Layer 7 of a small transformer language model trained on English Wikipedia (16 layers, counted from 0, width 128).
A neuron adds its activation times its output weights to the MLP's output. To switch it off is to set its activation to zero at one token and run the rest of the model.

Output weights of the MLP neurons that the questions are about. A number n stands for n times 0.0089.
n36: 26 -16 19 0 -4 -26 6 37 -12 31 12 9 -30 -5 14 19 1 -3 26 -4 11 8 10 35 16 51 -3 -32 -2 -28 -32 -2 -13 9 -19 -11 5 -28 36 19 -14 -19 -1 -28 30 -18 26 23 19 -7 19 -20 3 -48 52 1 -2 27 -16 15 -6 2 21 3 -18 4 6 2 -14 -20 -60 39 21 -9 -4 -4 4 17 4 -1 -56 3 3 0 7 10 -17 19 53 19 -24 -4 7 -16 -11 -4 -12 3 16 -6 -9 0 -32 2 -16 -26 28 10 -7 2 -2 30 -13 38 -4 1 -9 8 10 -13 -12 0 28 1 9 -6 4 17
n51: 14 19 -11 5 -11 7 -1 -9 -6 -1 5 -1 27 30 19 19 -16 -30 7 17 -12 -1 -13 -8 12 9 14 32 7 49 23 10 -11 -15 19 3 -3 6 -21 4 17 26 0 2 -10 10 28 -15 -26 11 -3 17 14 22 5 -26 -36 -19 -22 -14 -6 13 27 -12 -26 -8 13 -6 1 8 -14 24 -32 13 12 14 -7 -23 12 -21 4 -26 18 1 8 21 8 -29 15 -6 -31 -10 -2 22 25 -7 18 4 -19 4 0 12 19 -23 7 -14 35 22 26 -36 -30 29 19 -11 2 -34 6 -32 -10 -13 25 -8 -23 -12 -12 -8 25 -33
n75: -36 -5 9 30 15 20 -19 -27 16 -7 1 -16 -18 -34 1 -3 25 -4 -5 -2 3 3 5 44 -23 14 22 -22 18 27 -10 1 -11 10 -11 13 39 -18 22 10 -10 -4 -6 -31 26 -4 -21 -7 35 33 22 -2 -25 7 15 9 20 6 24 32 3 -10 3 -39 32 -23 -3 1 0 6 -25 -9 -25 -6 20 6 -15 4 1 -11 13 -5 27 -2 1 -32 -14 4 10 -4 -2 -30 25 6 17 -25 14 31 15 -23 0 -4 -4 18 12 20 -2 -28 -9 27 -25 6 -9 -3 1 -1 -4 -1 13 0 -7 -23 -31 -9 -33 31 4 24
n99: 21 -11 5 33 18 22 4 14 0 -6 -3 6 -17 8 19 -15 23 0 2 -14 17 15 -36 -13 11 -34 -1 -25 13 34 18 -5 -8 39 -6 10 1 -3 3 -1 15 20 -45 -22 -3 3 -37 -13 -9 3 -4 44 23 34 -9 43 1 -16 16 -17 13 12 -6 11 -17 24 15 16 9 15 2 27 17 -2 34 -17 -13 23 0 -5 17 -17 -10 -11 6 -22 35 23 -15 -10 21 -27 8 -28 -28 3 2 4 3 -51 -5 19 -5 2 9 -24 -4 -3 1 21 9 -6 2 18 -11 3 -6 1 0 21 -16 -28 -1 -4 -3 2 -16 4
n100: -26 16 22 7 8 2 -9 -16 18 21 9 -25 7 -2 -7 7 6 -3 -5 2 -10 28 20 -32 10 15 27 -3 -2 37 16 2 -43 23 -6 -15 -2 -6 20 -27 -5 -3 -17 29 1 1 -15 38 10 -10 -11 -4 27 25 11 11 15 -7 -21 11 -27 -17 3 -19 6 -6 11 -25 -28 1 8 3 46 14 -53 22 12 46 -31 16 -18 -6 12 -36 -10 -14 35 -8 4 -4 -17 -38 1 -28 3 15 -40 -2 7 -28 -13 9 2 24 17 -29 17 -12 22 -15 -1 19 -10 -2 25 24 0 14 -19 22 2 -5 -2 14 18 16 4 15
n103: 28 -33 10 -18 17 7 6 -1 -10 -9 9 -6 -27 21 -28 11 -30 16 7 -16 -4 -2 13 26 10 8 18 15 33 4 -37 14 9 8 10 16 -3 5 8 17 0 -17 29 6 -23 -25 6 -21 23 15 -26 17 21 -6 22 -12 -15 8 -12 -38 7 -4 -19 0 21 -15 -2 44 6 -6 -37 -5 39 -13 -11 -8 23 -17 10 3 -10 14 11 -5 0 55 21 -24 16 18 6 -12 -15 24 17 -4 13 21 1 -3 -12 -1 24 5 -24 -15 -7 23 -10 -35 -10 -18 -9 22 7 -1 16 -7 24 14 -2 -7 -9 11 -14 -15 -11 14
n106: 24 -26 -12 -16 -5 -13 -23 7 -17 -15 4 -3 2 -28 26 46 -32 -14 -3 4 -4 -24 -18 9 11 6 2 -8 -17 -3 12 -1 12 18 8 -11 1 -34 4 -16 -13 -16 0 20 7 -3 -13 -30 -36 13 -6 25 -31 -8 -24 -6 -28 -20 25 -26 -26 -19 -3 27 -12 32 -4 -3 -36 -2 10 13 10 -1 10 2 -23 43 -3 16 -13 14 13 26 -7 4 -18 48 23 -17 8 18 -25 5 -16 22 23 18 -17 -7 10 -1 8 41 -7 4 12 21 4 -15 -30 -2 -26 -22 8 -21 -3 2 -6 -11 32 5 -13 24 3 9 -17 -31
n116: 4 -24 10 7 44 21 24 -14 -15 11 4 -41 23 -20 -21 -34 -41 25 26 -31 33 3 -1 2 36 9 -12 -31 5 6 -1 10 7 -16 -1 -26 -5 33 21 -4 -34 -7 27 -8 11 9 25 -10 -9 -4 -38 1 45 17 -5 19 12 5 27 -7 1 -5 21 -12 1 -9 18 22 10 -1 -3 -21 22 -13 1 -39 15 9 -10 -2 -27 9 10 4 -3 -36 56 21 2 3 -9 8 21 -22 19 -10 8 18 -20 -6 -22 -3 -3 2 -6 -12 -21 -8 -20 19 25 6 5 -10 9 -27 13 19 9 9 -19 -11 -27 -9 -12 24 -7 13
n147: 14 -30 3 22 -20 -13 -24 34 -16 -6 18 2 -3 -12 -14 -5 14 -6 25 22 22 24 22 28 27 36 16 -6 -22 -2 -5 -11 10 -38 -3 -9 11 21 -6 0 11 20 7 13 -24 -7 1 -10 11 -9 -32 33 -7 -1 1 38 -3 -2 6 -1 -13 14 -23 35 -3 -23 12 11 20 -26 -39 10 27 -12 -16 24 3 -10 18 -29 -3 -24 14 4 -16 -18 10 28 -1 -7 -12 -23 0 -5 -12 34 -12 20 3 -17 -4 12 43 -20 -3 -1 -29 3 -5 15 -1 6 13 2 -24 26 40 27 22 -14 -11 5 4 -28 9 12 -33 -16
n161: -13 15 -10 11 6 2 8 -2 -51 -20 -5 -20 17 -31 7 1 -2 -26 8 -28 7 -11 16 18 55 -37 -18 11 -29 21 -4 -12 -7 2 -12 2 12 11 -1 -33 -17 2 2 -3 0 20 -4 -18 13 8 21 11 -5 4 0 6 -15 -8 -16 -12 -32 4 1 15 -5 -17 4 -27 1 17 -6 -2 4 -7 9 -34 6 -42 0 14 -2 18 0 23 1 12 68 -57 -11 -6 0 -15 3 -14 -15 -11 1 -25 1 21 -15 25 -14 8 3 -9 -9 10 -5 31 16 12 9 -27 -12 21 -8 -17 -2 -9 -25 -5 -16 -10 6 -26 12 3
n189: 0 7 17 14 17 19 28 11 1 13 -15 -56 -7 19 -3 12 3 20 -15 -8 24 24 14 6 60 12 -8 20 12 12 -23 6 20 67 -11 -1 5 10 24 11 -14 -34 10 -15 31 -7 17 -11 12 14 7 3 7 13 5 6 -32 27 -3 24 0 -19 1 1 -34 10 10 1 -18 64 3 9 -3 -17 2 17 -2 -13 -1 31 20 31 -18 33 -19 3 21 -5 -14 -11 1 -19 35 16 -14 1 -12 2 11 -16 -26 27 5 -36 32 -14 -24 -21 6 7 -11 -15 -8 5 -25 -1 -1 4 48 17 5 -4 6 10 -2 -1 -5 6
n193: 2 -18 -2 -23 -34 -16 -8 -12 -9 44 1 -20 -12 14 -25 -11 38 6 -10 16 21 -10 15 10 -3 6 -54 -14 -7 -9 -42 11 19 -49 6 -6 -13 -29 -3 8 -7 -8 -7 -2 -3 1 11 12 -22 -50 -22 -18 26 -20 -8 -8 25 13 -21 -18 -11 -25 -20 -23 6 -34 10 14 -11 2 28 16 -13 -7 -37 20 -24 6 -21 -26 38 10 22 1 25 -11 21 -37 -1 -6 -31 -5 -31 10 29 28 -6 36 18 -3 -1 -39 2 -11 -4 -2 -2 -3 -38 -43 -18 -28 7 24 9 -16 10 -3 5 -5 9 8 -33 32 21 16 -4 28
n202: -40 -2 11 45 -12 0 27 -9 -23 -2 -46 -37 34 -7 19 20 -26 -1 -8 20 20 -3 -12 -6 -20 -16 -9 -10 11 9 15 16 -26 50 0 15 -6 -37 -11 -8 11 -22 -8 16 -1 -14 -22 -9 -5 -19 5 -3 -52 9 -14 23 32 -5 -1 -13 -15 -29 -17 -11 16 -18 -8 4 5 -28 19 23 -8 23 -10 -12 -19 1 -24 27 -8 -8 17 -16 -11 -8 -36 2 -11 19 18 3 10 6 -8 5 15 -26 -5 10 -6 4 -1 -2 0 -34 -11 14 -3 3 -11 8 13 29 -12 34 -14 -1 -7 -2 -1 0 35 3 -2 -14 -9 -7
n214: 21 1 4 18 -4 5 10 -7 11 -11 1 2 12 -12 -19 -29 -5 40 -4 -17 -9 52 8 1 4 4 22 10 16 31 -8 11 -13 -6 -3 -2 14 11 -31 14 -3 11 11 17 5 6 -8 9 5 26 2 -18 95 3 -11 -8 -7 -15 2 29 4 13 3 -2 11 13 -24 1 22 9 -42 4 2 -1 -31 -1 21 14 0 -28 -3 -4 15 -3 -10 21 59 -41 2 0 5 -29 27 -26 -2 16 -4 -17 4 11 5 17 4 22 22 1 -13 5 -6 10 -11 -9 -9 -33 -24 29 -3 -33 -13 21 -19 -26 -14 22 -11 3 -2 -36
n227: -16 -1 -1 22 19 -3 0 -45 35 -7 -2 27 -4 11 10 25 -29 -14 30 17 9 -4 2 14 -1 -23 3 -14 -4 9 -16 -13 -6 17 -7 -25 -8 -15 -25 32 12 -27 7 -22 41 -4 -5 6 -22 12 -7 16 34 -32 -40 28 -7 -26 25 -36 -11 -22 -12 14 -6 7 23 20 -5 24 11 -16 -18 -16 12 -7 5 16 2 -8 -26 13 13 1 8 9 10 3 -29 24 22 -10 -6 -22 -9 19 8 8 10 -19 -1 9 -28 2 -15 16 -7 -6 -4 3 -36 4 8 3 5 4 14 6 10 -3 14 -11 -45 48 -20 -13 -19 19
n243: 25 -7 16 1 8 1 1 -4 -9 -2 -15 -33 -21 -2 -5 11 -11 -11 8 -22 17 19 8 -13 10 -23 2 7 23 3 36 7 -13 40 -17 -15 16 -7 -6 -1 8 -29 -14 -18 25 -10 7 -30 21 -8 3 -33 -24 38 8 -29 19 -2 1 -25 29 15 22 0 -14 12 6 -4 -9 -31 12 -6 -11 -1 -4 -26 -2 -18 -17 -15 23 -25 -18 -5 14 33 -10 -9 -17 7 21 22 27 -15 -30 -15 12 -13 -24 8 5 33 -20 1 4 -19 2 -2 5 3 35 47 -42 -21 20 2 22 40 2 7 4 -1 -5 5 -18 -3 -24 14

Each question names a token from some text and the token that comes next. It shows the activations a of the neurons there, in the order above. A number n stands for n times 0.19.

Then comes g, the gradient of the next token's log-probability with respect to the MLP's output, scaled to length 1. A neuron's effect is roughly proportional to its activation times (output weights . g). A number n stands for n times 0.0035.

"ay", then "d"
a: -4 8 0 -1 -4 0 0 1 0 1 0 0 2 1 0 17
g: 15 -26 -50 8 -5 24 11 -20 21 -4 47 -10 42 -22 -27 15 -18 -23 25 49 -32 -1 -17 -16 37 27 -19 29 35 -3 19 1 -30 24 4 27 -54 -18 31 17 2 7 -23 1 -29 -12 -21 1 -16 -24 -6 32 10 -34 50 7 -17 4 16 30 -40 -14 34 -22 48 -40 -15 -28 5 21 -29 5 80 10 -12 10 16 -30 -10 -12 -33 1 21 -33 16 -4 4 -6 46 16 3 -16 -15 20 -9 -35 -5 10 -21 -37 -32 46 3 5 -9 -11 16 42 48 15 -10 18 -9 4 -9 7 26 -27 1 5 -6 -1 37 3 29 -36 -7 -63
Switching off which neuron hurts the next token most? n51

"22", then "2"
a: -1 0 -1 2 0 -1 2 -1 1 -3 -2 2 1 4 1 0
g: 11 -7 63 -14 -31 -23 0 16 1 -21 -23 22 -48 23 8 7 22 24 -5 29 11 -26 34 3 -35 45 32 19 54 0 -3 -16 0 10 -11 12 11 12 1 -14 -14 -30 -12 -20 -5 50 11 0 -10 7 13 -19 2 3 -16 38 -56 16 47 56 25 -4 -45 26 -8 21 31 -54 -4 -13 -12 -1 -31 27 28 -26 -28 -13 15 17 4 42 -16 -5 5 -3 -7 4 -20 14 19 -21 52 21 -19 3 31 27 -21 39 -24 48 4 24 -1 -6 6 21 0 -62 -42 -44 -23 29 14 -24 6 -29 22 15 -3 8 20 -11 -16 -27 28 50
Which neuron, switched off, raises the next token's probability most? n189

" days", then " | "
a: 0 -6 1 2 0 -1 -13 -2 0 4 1 1 8 0 0 -1
g: 1 3 43 18 -9 -9 -23 8 28 -9 11 -58 -5 6 39 -21 30 -9 -5 -1 -15 40 11 -46 -51 0 24 -2 -7 -29 9 8 7 8 11 60 0 -12 30 52 -1 18 22 -58 -36 12 -2 14 -12 -25 -14 -31 0 27 14 0 -24 6 -24 -18 32 8 21 -11 -12 -29 61 1 -13 -9 10 -23 -7 34 -44 3 -36 -54 25 -10 14 38 3 -8 33 11 -9 -1 5 -40 8 -47 63 40 1 17 -8 -26 -2 -9 -27 21 1 -55 31 21 -21 -4 -18 -2 15 -15 -29 2 -7 7 32 12 7 -40 -28 22 37 31 -2 34 -25 -19
Switching off which neuron hurts the next token most? n106

" the", then " the"
a: 1 0 0 2 0 1 0 -6 0 0 6 -1 -12 0 -1 -1
g: -26 -15 11 -1 4 -11 -44 16 40 -27 7 -14 9 16 -34 -15 -21 7 10 -41 -59 -5 -17 -43 22 -19 15 -17 2 18 23 -27 22 -11 -4 34 -7 -5 2 -12 27 42 33 -7 9 25 -11 29 16 -8 -13 42 17 -1 27 -1 23 -1 4 30 -4 -24 10 -7 8 -4 -48 20 1 -14 -23 -6 -26 -39 -29 28 -53 -19 -10 -15 -13 7 39 -17 42 -14 19 -7 4 -24 4 -57 -3 -30 19 -15 -51 5 -19 -3 -57 7 -7 29 -24 24 -9 -39 -12 -10 9 70 9 2 56 -27 -26 14 20 11 -34 35 -20 34 -37 6 37 51
Switching off which neuron hurts the next token most? n202

"er", then " during"
a: -1 0 -2 0 -1 -16 -1 0 12 -2 0 4 2 1 0 0
g: -6 49 -42 -9 -1 17 44 -24 9 6 47 2 9 -5 -31 12 7 47 -34 -20 -22 25 10 49 -9 -8 -8 53 24 0 20 8 -3 51 44 46 -28 16 -43 18 24 -23 -9 -27 -8 -7 -22 -4 -11 -26 7 -15 -9 -5 11 -26 45 29 41 53 -17 14 13 -24 -13 20 19 13 3 42 41 -20 -35 -29 18 11 45 16 -14 40 17 1 -5 29 11 -29 -7 3 16 22 -18 23 -52 -1 18 -17 -20 -12 -7 46 -29 5 -27 25 23 -12 -28 40 0 3 -47 22 -7 24 -15 16 -28 -34 -11 27 1 -25 20 2 -9 2 -9 -44
Which neuron, switched off, raises the next token's probability most? n147

"ith", then "one"
a: 0 1 -1 0 -3 0 -1 11 1 2 0 1 0 23 -21 0
g: -15 4 10 10 23 6 -2 -9 -11 -40 30 1 3 63 -4 4 40 24 -10 -7 -20 -13 16 23 10 -41 -11 30 45 -2 -27 28 38 34 -12 0 31 -21 9 36 -23 19 70 43 11 -12 26 -21 3 -26 -10 12 7 -32 -10 -24 -10 -10 5 -2 3 -18 -29 4 -36 -55 21 12 -36 10 -5 -4 2 -13 0 2 -49 37 -52 51 -25 -15 15 -2 29 3 12 5 -19 32 2 -18 18 19 11 38 7 0 -14 38 -32 29 13 13 19 16 -4 -4 -7 -14 -15 -5 27 2 24 28 25 54 -42 -47 48 -21 -11 10 -22 27 -60 32
Which neuron, switched off, raises the next token's probability most? n227

" exper", then "i"
a: 4 -3 40 3 -2 1 2 2 0 -2 1 3 2 0 -1 0
g: -9 -13 15 -24 -22 19 -25 -23 3 21 -51 44 0 29 20 18 -10 -11 -20 -16 14 42 -11 -1 24 -38 33 30 27 36 0 -34 -17 -18 -18 62 -3 1 8 51 -16 5 -22 -29 19 7 16 16 7 49 3 -18 -11 -5 26 14 -7 -37 42 32 -53 13 -19 34 5 37 -26 15 -6 -41 3 -1 0 -45 -46 -17 -47 -28 -1 -32 13 -11 40 -5 26 -11 -12 5 -45 42 -12 6 7 59 13 -5 12 -27 25 -34 -7 -9 6 -6 -1 32 -28 -11 22 -11 -1 38 -25 -4 7 -35 59 3 11 18 -39 16 7 20 23 3 16 25
Switching off which neuron hurts the next token most? n75

" And", then " more"
a: 0 1 0 3 -2 -1 5 -2 0 6 5 4 4 -2 0 0
g: -1 -31 3 18 24 38 -4 -13 27 51 -26 -31 -35 -6 27 25 21 26 14 22 -18 5 -17 61 4 21 -9 -23 -33 0 15 0 -10 -2 11 -40 9 -9 14 -10 -43 -29 -17 2 30 -29 -18 10 -7 7 14 -19 -10 -8 12 -10 24 -16 -31 -19 -21 -5 -10 -22 -21 21 23 -3 -3 -19 35 -12 40 33 34 28 17 50 -13 -7 15 4 6 -14 61 -4 -6 9 14 -10 15 38 16 -38 -41 -18 26 -30 -3 -36 27 57 22 2 5 -13 24 8 5 12 15 -78 6 2 12 40 -42 -65 -15 -20 -2 38 -51 -29 -2 40 -3 10
Switching off which neuron hurts the next token most? n106

" disc", then "r"
a: 0 13 18 0 -2 3 1 -1 -1 1 -1 2 2 -2 0 0
g: -29 29 38 -3 15 25 8 20 -17 -10 -17 -59 42 1 -47 8 17 -40 -11 24 21 11 -6 -21 7 -12 19 38 0 20 34 8 -14 -41 -19 39 47 -10 29 -51 21 -10 -42 36 -17 -40 -3 -23 14 -27 -17 1 -24 21 10 -37 0 -20 -24 31 -39 -5 -1 -6 -1 13 -19 8 19 -17 -44 43 22 -5 4 -11 -25 -13 -32 31 -61 -17 19 0 8 -7 -7 10 10 47 8 12 -17 -25 -16 7 22 21 21 -26 -1 6 4 32 19 51 -4 -2 32 -10 16 -4 25 12 60 -15 -79 -24 6 -12 -13 -3 33 -27 6 3 35 -2
Switching off which neuron hurts the next token most? n51

"ative", then " artist"
a: 1 0 4 3 1 -19 0 1 2 0 -1 0 -3 1 1 -1
g: 4 24 -19 11 15 0 -16 -8 13 -10 -10 -14 5 20 24 -19 22 -23 -43 -9 10 -12 63 -20 -6 -1 -18 0 46 11 40 11 26 21 -40 -11 -1 -10 -4 12 77 59 9 -20 27 -33 12 -6 -17 -6 -6 35 16 9 -4 18 8 23 43 10 29 3 24 46 -10 39 -34 -39 41 -30 55 -71 -34 16 -12 -8 -40 9 -12 11 26 -10 6 -16 12 7 12 -6 -11 4 -41 -5 -6 -43 1 -6 12 3 22 28 7 -29 10 9 -33 12 18 4 -4 14 19 32 20 -48 -29 -15 -6 5 8 -22 3 0 8 36 -63 3 -25 -55
Switching off which neuron hurts the next token most? n103

"atre", then " called"
a: -2 0 2 2 2 -1 0 -1 1 0 0 1 -1 0 -1 29
g: -18 39 0 0 -35 -19 23 -32 -6 -19 -26 32 11 -63 -15 5 50 -13 -22 30 -2 16 27 -3 6 15 9 12 30 -2 41 -3 11 89 1 -34 48 -17 -2 -19 30 4 4 -26 -51 -7 6 19 10 -1 -6 -40 -10 -32 31 -31 25 -35 22 -48 9 4 26 15 -15 -30 -29 42 0 -11 -28 -14 -1 -25 -30 -22 6 30 52 -25 -32 -46 10 11 6 2 -3 0 -12 -17 23 32 1 -1 9 -24 -22 -3 10 -5 -1 23 -39 -11 9 -16 -24 18 18 27 -41 -2 -67 -28 -3 -29 -2 15 23 -5 -23 7 -6 29 22 41 -22 6
Switching off which neuron hurts the next token most? n243

"orth", then "ington"
a: 0 0 0 -11 -2 0 -1 0 0 5 0 1 0 2 11 -24
g: 34 5 -1 -34 -85 25 -11 -23 -19 -41 36 -6 -17 2 -21 -21 -10 -5 15 -17 -9 -27 26 53 -48 -48 -24 -10 23 1 -16 -9 -18 17 5 -50 19 -15 -11 34 -35 -32 23 -6 14 -4 29 -4 -20 1 -6 30 -8 -28 -22 27 -7 23 -35 4 21 32 65 24 -4 25 -26 -17 -13 -9 -26 -2 25 12 12 -35 -1 -21 -25 0 -19 16 -43 50 -15 -2 -5 5 -10 -46 -10 7 7 -14 0 -27 29 46 6 24 15 55 -30 17 -58 -19 42 0 -18 -15 -51 -1 1 13 21 16 9 -7 2 -29 27 4 7 -22 23 0 -23 -6
Which neuron, switched off, raises the next token's probability most? n243

" Board", then " of"
a: 0 0 -1 -3 0 1 -1 -4 1 1 -3 3 1 0 -1 1
g: -2 -47 -13 12 -52 3 -40 12 -26 -8 -16 39 20 -13 24 -27 16 26 -1 -23 -14 -58 3 22 -4 -34 -33 -18 -12 -42 24 -8 14 31 -5 32 16 -33 -6 -21 22 27 -10 19 -15 7 -21 22 -17 -56 -10 21 9 -40 6 -27 3 -23 10 -8 -9 -49 -51 10 38 5 -9 -37 14 -13 22 -20 51 -37 -15 -5 25 3 -25 17 -23 -23 -7 -18 14 6 -4 -5 -5 -44 -15 -17 -87 -12 35 15 6 -21 23 17 34 6 -14 -4 -36 27 37 26 -10 15 45 17 -1 0 34 -2 -7 -38 32 6 18 30 -35 -4 -37 0 -1 17
Switching off which neuron hurts the next token most? n189

"at", then "]"
a: 1 1 -6 1 0 0 -1 1 0 3 3 0 -1 3 1 21
g: -8 -8 -39 -21 15 18 -17 -32 25 -28 37 36 4 22 25 -46 10 -18 22 -13 -27 -3 37 17 -21 -35 -16 31 -35 18 -1 -16 2 -40 -10 -36 9 -44 37 30 38 43 55 -34 28 35 -29 51 -11 14 -16 -14 8 -3 -35 39 -26 34 -2 -3 -17 14 -1 -4 -2 -36 48 0 -10 13 -32 14 -18 -15 -19 -20 -13 -38 6 -16 -1 9 -12 32 -40 -6 3 -13 26 -24 -18 11 -1 10 -19 51 -10 24 -15 -27 -13 -16 25 -36 -31 31 30 -6 -53 29 0 3 -14 7 -2 4 7 -1 32 -5 -2 -22 2 84 10 8 14 -3
Which neuron, switched off, raises the next token's probability most? n243

"uty", then " Sec"
a: 1 0 0 0 1 0 -1 10 -1 0 -1 9 11 0 0 -1
g: 2 -20 40 7 5 -17 -21 16 -13 15 2 -2 29 -14 29 43 2 -3 27 29 -11 36 -29 -17 15 -1 15 -24 0 -4 14 -41 0 18 0 -6 -8 12 -17 -18 -39 11 4 20 -6 -13 6 35 -3 33 30 29 -12 -6 -25 8 -39 -7 11 17 -8 -19 -39 37 -1 -40 17 32 28 -23 -7 58 42 5 37 0 -47 39 -4 38 24 -79 -15 35 1 1 -10 22 10 -2 3 -30 -37 -26 -47 10 39 0 6 -15 41 -15 24 -34 34 2 24 26 44 6 28 -2 13 7 -35 22 44 -20 -20 0 21 9 -43 13 -33 -28 -59 21
Switching off which neuron hurts the next token most? n202

"ur", then "ation |"
a: 1 0 0 -4 -3 1 -1 2 0 0 0 1 0 25 30 0
g: -23 -45 0 -20 15 -6 39 -10 37 10 36 6 10 45 -10 12 -5 -5 61 27 5 -35 20 10 -33 12 -5 -11 -20 47 -70 2 -28 -27 9 -37 1 14 16 10 -24 37 1 30 11 -1 -35 -12 16 -32 25 16 7 -44 -35 -18 19 -46 35 -41 -6 -18 -9 -22 47 -10 9 15 7 28 22 11 -7 11 35 -48 11 -11 -1 13 -24 19 12 8 4 19 -3 -2 -46 17 71 34 10 -17 -8 7 30 -10 6 31 2 42 3 5 -17 -34 -30 -4 -23 2 35 -14 15 -8 9 19 10 16 -21 -10 3 -63 -14 37 -29 0 39 -14
Switching off which neuron hurts the next token most? n227

" for", then " re"
a: 0 0 -1 3 -1 5 0 0 -1 -1 3 -1 -6 -1 0 0
g: -1 -3 -17 14 26 7 -43 -23 -14 -27 27 20 -8 -21 -16 13 14 -55 22 52 21 -26 0 0 16 0 -46 -25 -31 23 2 1 11 21 15 -7 20 -17 -31 31 -14 -58 -14 -27 28 33 10 7 -44 -10 -7 14 -4 -32 27 27 -14 -14 -10 -38 -8 29 31 12 20 -8 68 8 -53 -50 -3 -7 -25 26 4 -33 10 21 -25 -20 1 -18 10 15 37 -74 -4 5 3 22 7 12 45 43 0 -19 -23 4 -50 5 40 9 -42 -16 -13 -4 4 -10 7 8 -3 0 -12 1 11 9 -18 25 -27 -12 -28 -18 -22 -38 58 35 -6 18
Which neuron, switched off, raises the next token's probability most? n103

" gave", then " dis"
a: 0 -2 1 3 0 4 3 2 23 -2 -2 3 5 1 -1 -5
g: -18 -19 28 14 39 -12 -32 -3 11 -3 13 -25 -29 32 14 -13 16 -34 21 7 5 46 -12 32 29 17 -24 -10 -1 -18 10 -21 7 0 33 -69 24 31 -1 -6 -65 12 -34 -16 -60 -1 17 1 -23 -9 3 -31 8 -29 -40 27 45 -11 -17 -15 -4 19 15 23 -45 22 35 0 2 5 7 31 25 13 51 16 3 24 10 -2 2 -20 13 -37 5 52 23 6 6 37 -11 17 11 -19 -37 27 2 -9 -14 -47 28 26 -10 -38 17 27 9 13 15 -16 24 -32 -24 16 -22 36 17 51 4 11 42 -46 -40 -1 18 -15 -17 29
Switching off which neuron hurts the next token most? n147

"ally", then " popul"
a: 1 0 1 6 -1 0 2 -1 -5 1 0 2 -5 2 0 18
g: -23 -18 8 41 23 25 4 -49 -36 -21 -15 -8 -40 -11 6 32 40 5 -24 6 -19 -37 2 -7 2 -16 1 2 -10 2 -23 -18 -31 15 2 -2 8 -17 34 5 -19 13 -25 8 -83 9 -11 -7 -40 16 17 -19 0 4 9 17 -11 -16 -43 -41 17 -30 1 17 1 13 -19 -2 11 -3 -31 -4 42 31 42 20 8 36 -20 19 35 -5 -9 -13 17 25 5 -4 11 -34 0 -17 22 44 29 14 -15 -65 -54 -31 12 11 51 30 -48 11 7 -12 16 -1 -8 -31 -10 -11 15 1 6 -21 20 28 -44 53 3 -39 -55 -20 -21 37
Switching off which neuron hurts the next token most? n99

"idents", then " had"
a: 0 -1 1 0 0 0 -2 -7 0 0 0 1 -22 0 1 1
g: 33 -15 45 35 -6 4 -27 -39 13 5 -43 -27 47 3 11 10 -16 17 9 -2 1 20 31 -9 16 -14 2 14 21 18 -60 7 -10 8 5 10 10 41 -8 10 3 -68 9 24 -34 -31 -18 -18 10 -5 -13 -28 -4 -18 8 -52 -27 3 -7 -8 19 -28 7 -38 4 -9 12 20 44 16 -36 -18 -3 -8 -9 -1 -19 42 8 -28 -28 -20 -13 -53 27 -15 13 7 -9 23 -2 47 46 -26 57 -31 11 -1 -7 4 -22 -5 -8 -39 41 24 9 14 -13 26 -43 18 -30 -8 8 44 -7 -65 -1 -46 -31 19 14 -42 -8 -14 29 11
Which neuron, switched off, raises the next token's probability most? n202

"\"", then " Acc"
a: 22 1 1 0 2 1 0 0 -2 16 0 -2 2 -1 0 -2
g: 4 -34 -7 3 -9 -33 7 -9 -27 -31 11 -10 -5 -33 1 -9 -10 -32 -1 11 -9 -19 47 7 -10 -21 -36 -20 3 13 -37 31 10 -6 15 -49 29 -26 9 20 45 -33 38 9 42 -24 -1 -5 12 -5 -3 -22 -3 11 36 -41 0 10 20 -37 -6 -31 20 9 35 45 -31 34 5 0 5 2 23 11 57 26 28 10 1 -21 -50 -41 -14 4 -10 37 3 8 -6 15 10 -14 7 -33 -51 41 37 30 -1 20 -20 49 -18 37 -12 -34 -27 -30 -14 -55 16 -16 1 18 60 30 -14 -43 -38 13 -25 2 -3 -19 -27 -3 -15 23
Switching off which neuron hurts the next token most? n36

" La", then "os"
a: 0 -1 2 0 -2 2 -1 0 0 4 2 2 -2 -4 2 -3
g: -13 -24 10 -8 -48 32 -22 -13 7 -47 1 19 33 2 -12 -3 -20 -29 -23 -6 -45 -13 16 63 -8 -3 -17 -10 -3 -39 -9 3 39 10 -9 -6 -18 -13 -23 32 14 -5 -25 10 -37 -43 -23 10 -17 -10 -5 24 17 -11 -69 5 -23 19 4 46 10 18 31 -22 30 -16 9 -3 -18 22 20 5 6 37 -9 14 -21 23 -39 -1 -12 4 -3 -22 48 -38 7 -17 -20 -19 -34 0 42 12 -4 12 -41 -14 -15 -14 -5 2 -1 -33 -9 53 5 35 7 16 7 -24 -5 14 -48 28 22 16 -39 -1 34 -20 -28 86 41 9 45 0
Switching off which neuron hurts the next token most? n243

" or", then " an"
a: -1 1 1 1 0 1 0 0 -4 -1 -3 1 -36 0 1 5
g: -18 4 7 4 21 8 -26 -24 -7 -2 -31 -13 44 12 7 -54 -32 7 -40 -14 -34 -28 32 -62 6 -30 15 8 17 13 17 33 14 36 -19 -6 1 -18 12 54 1 1 9 26 42 -37 35 33 -8 -9 0 5 2 1 30 -24 -28 -31 -18 7 53 -22 29 9 25 -34 -50 33 15 -21 -8 13 1 -7 -4 23 -42 5 14 6 -28 -56 -2 20 8 45 0 -5 15 10 6 -10 28 -13 -38 13 1 9 -53 16 -44 12 14 11 -38 -31 8 36 38 -45 -13 40 19 -8 30 2 -12 -34 17 25 -5 16 -14 2 -52 -12 34 13
Which neuron, switched off, raises the next token's probability most? n202

"The", then " county"
a: 0 0 1 1 -1 2 1 1 0 0 2 0 -15 -3 2 0
g: 2 -22 -26 24 -14 3 29 -70 -27 22 17 -10 -20 18 60 32 17 43 7 18 -51 30 -17 10 -33 -8 11 38 -10 -13 -25 19 -53 -21 -6 8 15 -25 -27 -28 -27 -22 6 25 6 -19 10 1 14 2 12 -6 -6 -5 48 -7 -9 35 -30 -13 15 -31 22 6 16 10 7 5 -38 8 -17 -22 34 60 -22 28 66 40 8 -2 -5 23 -24 7 14 5 1 4 -16 17 29 29 2 43 -13 38 21 -10 4 -36 -19 29 6 -18 22 12 -22 -13 -3 -13 -22 -4 32 47 13 -16 16 -14 -37 14 -20 73 7 -44 -14 -14 -27 7
Which neuron, switched off, raises the next token's probability most? n202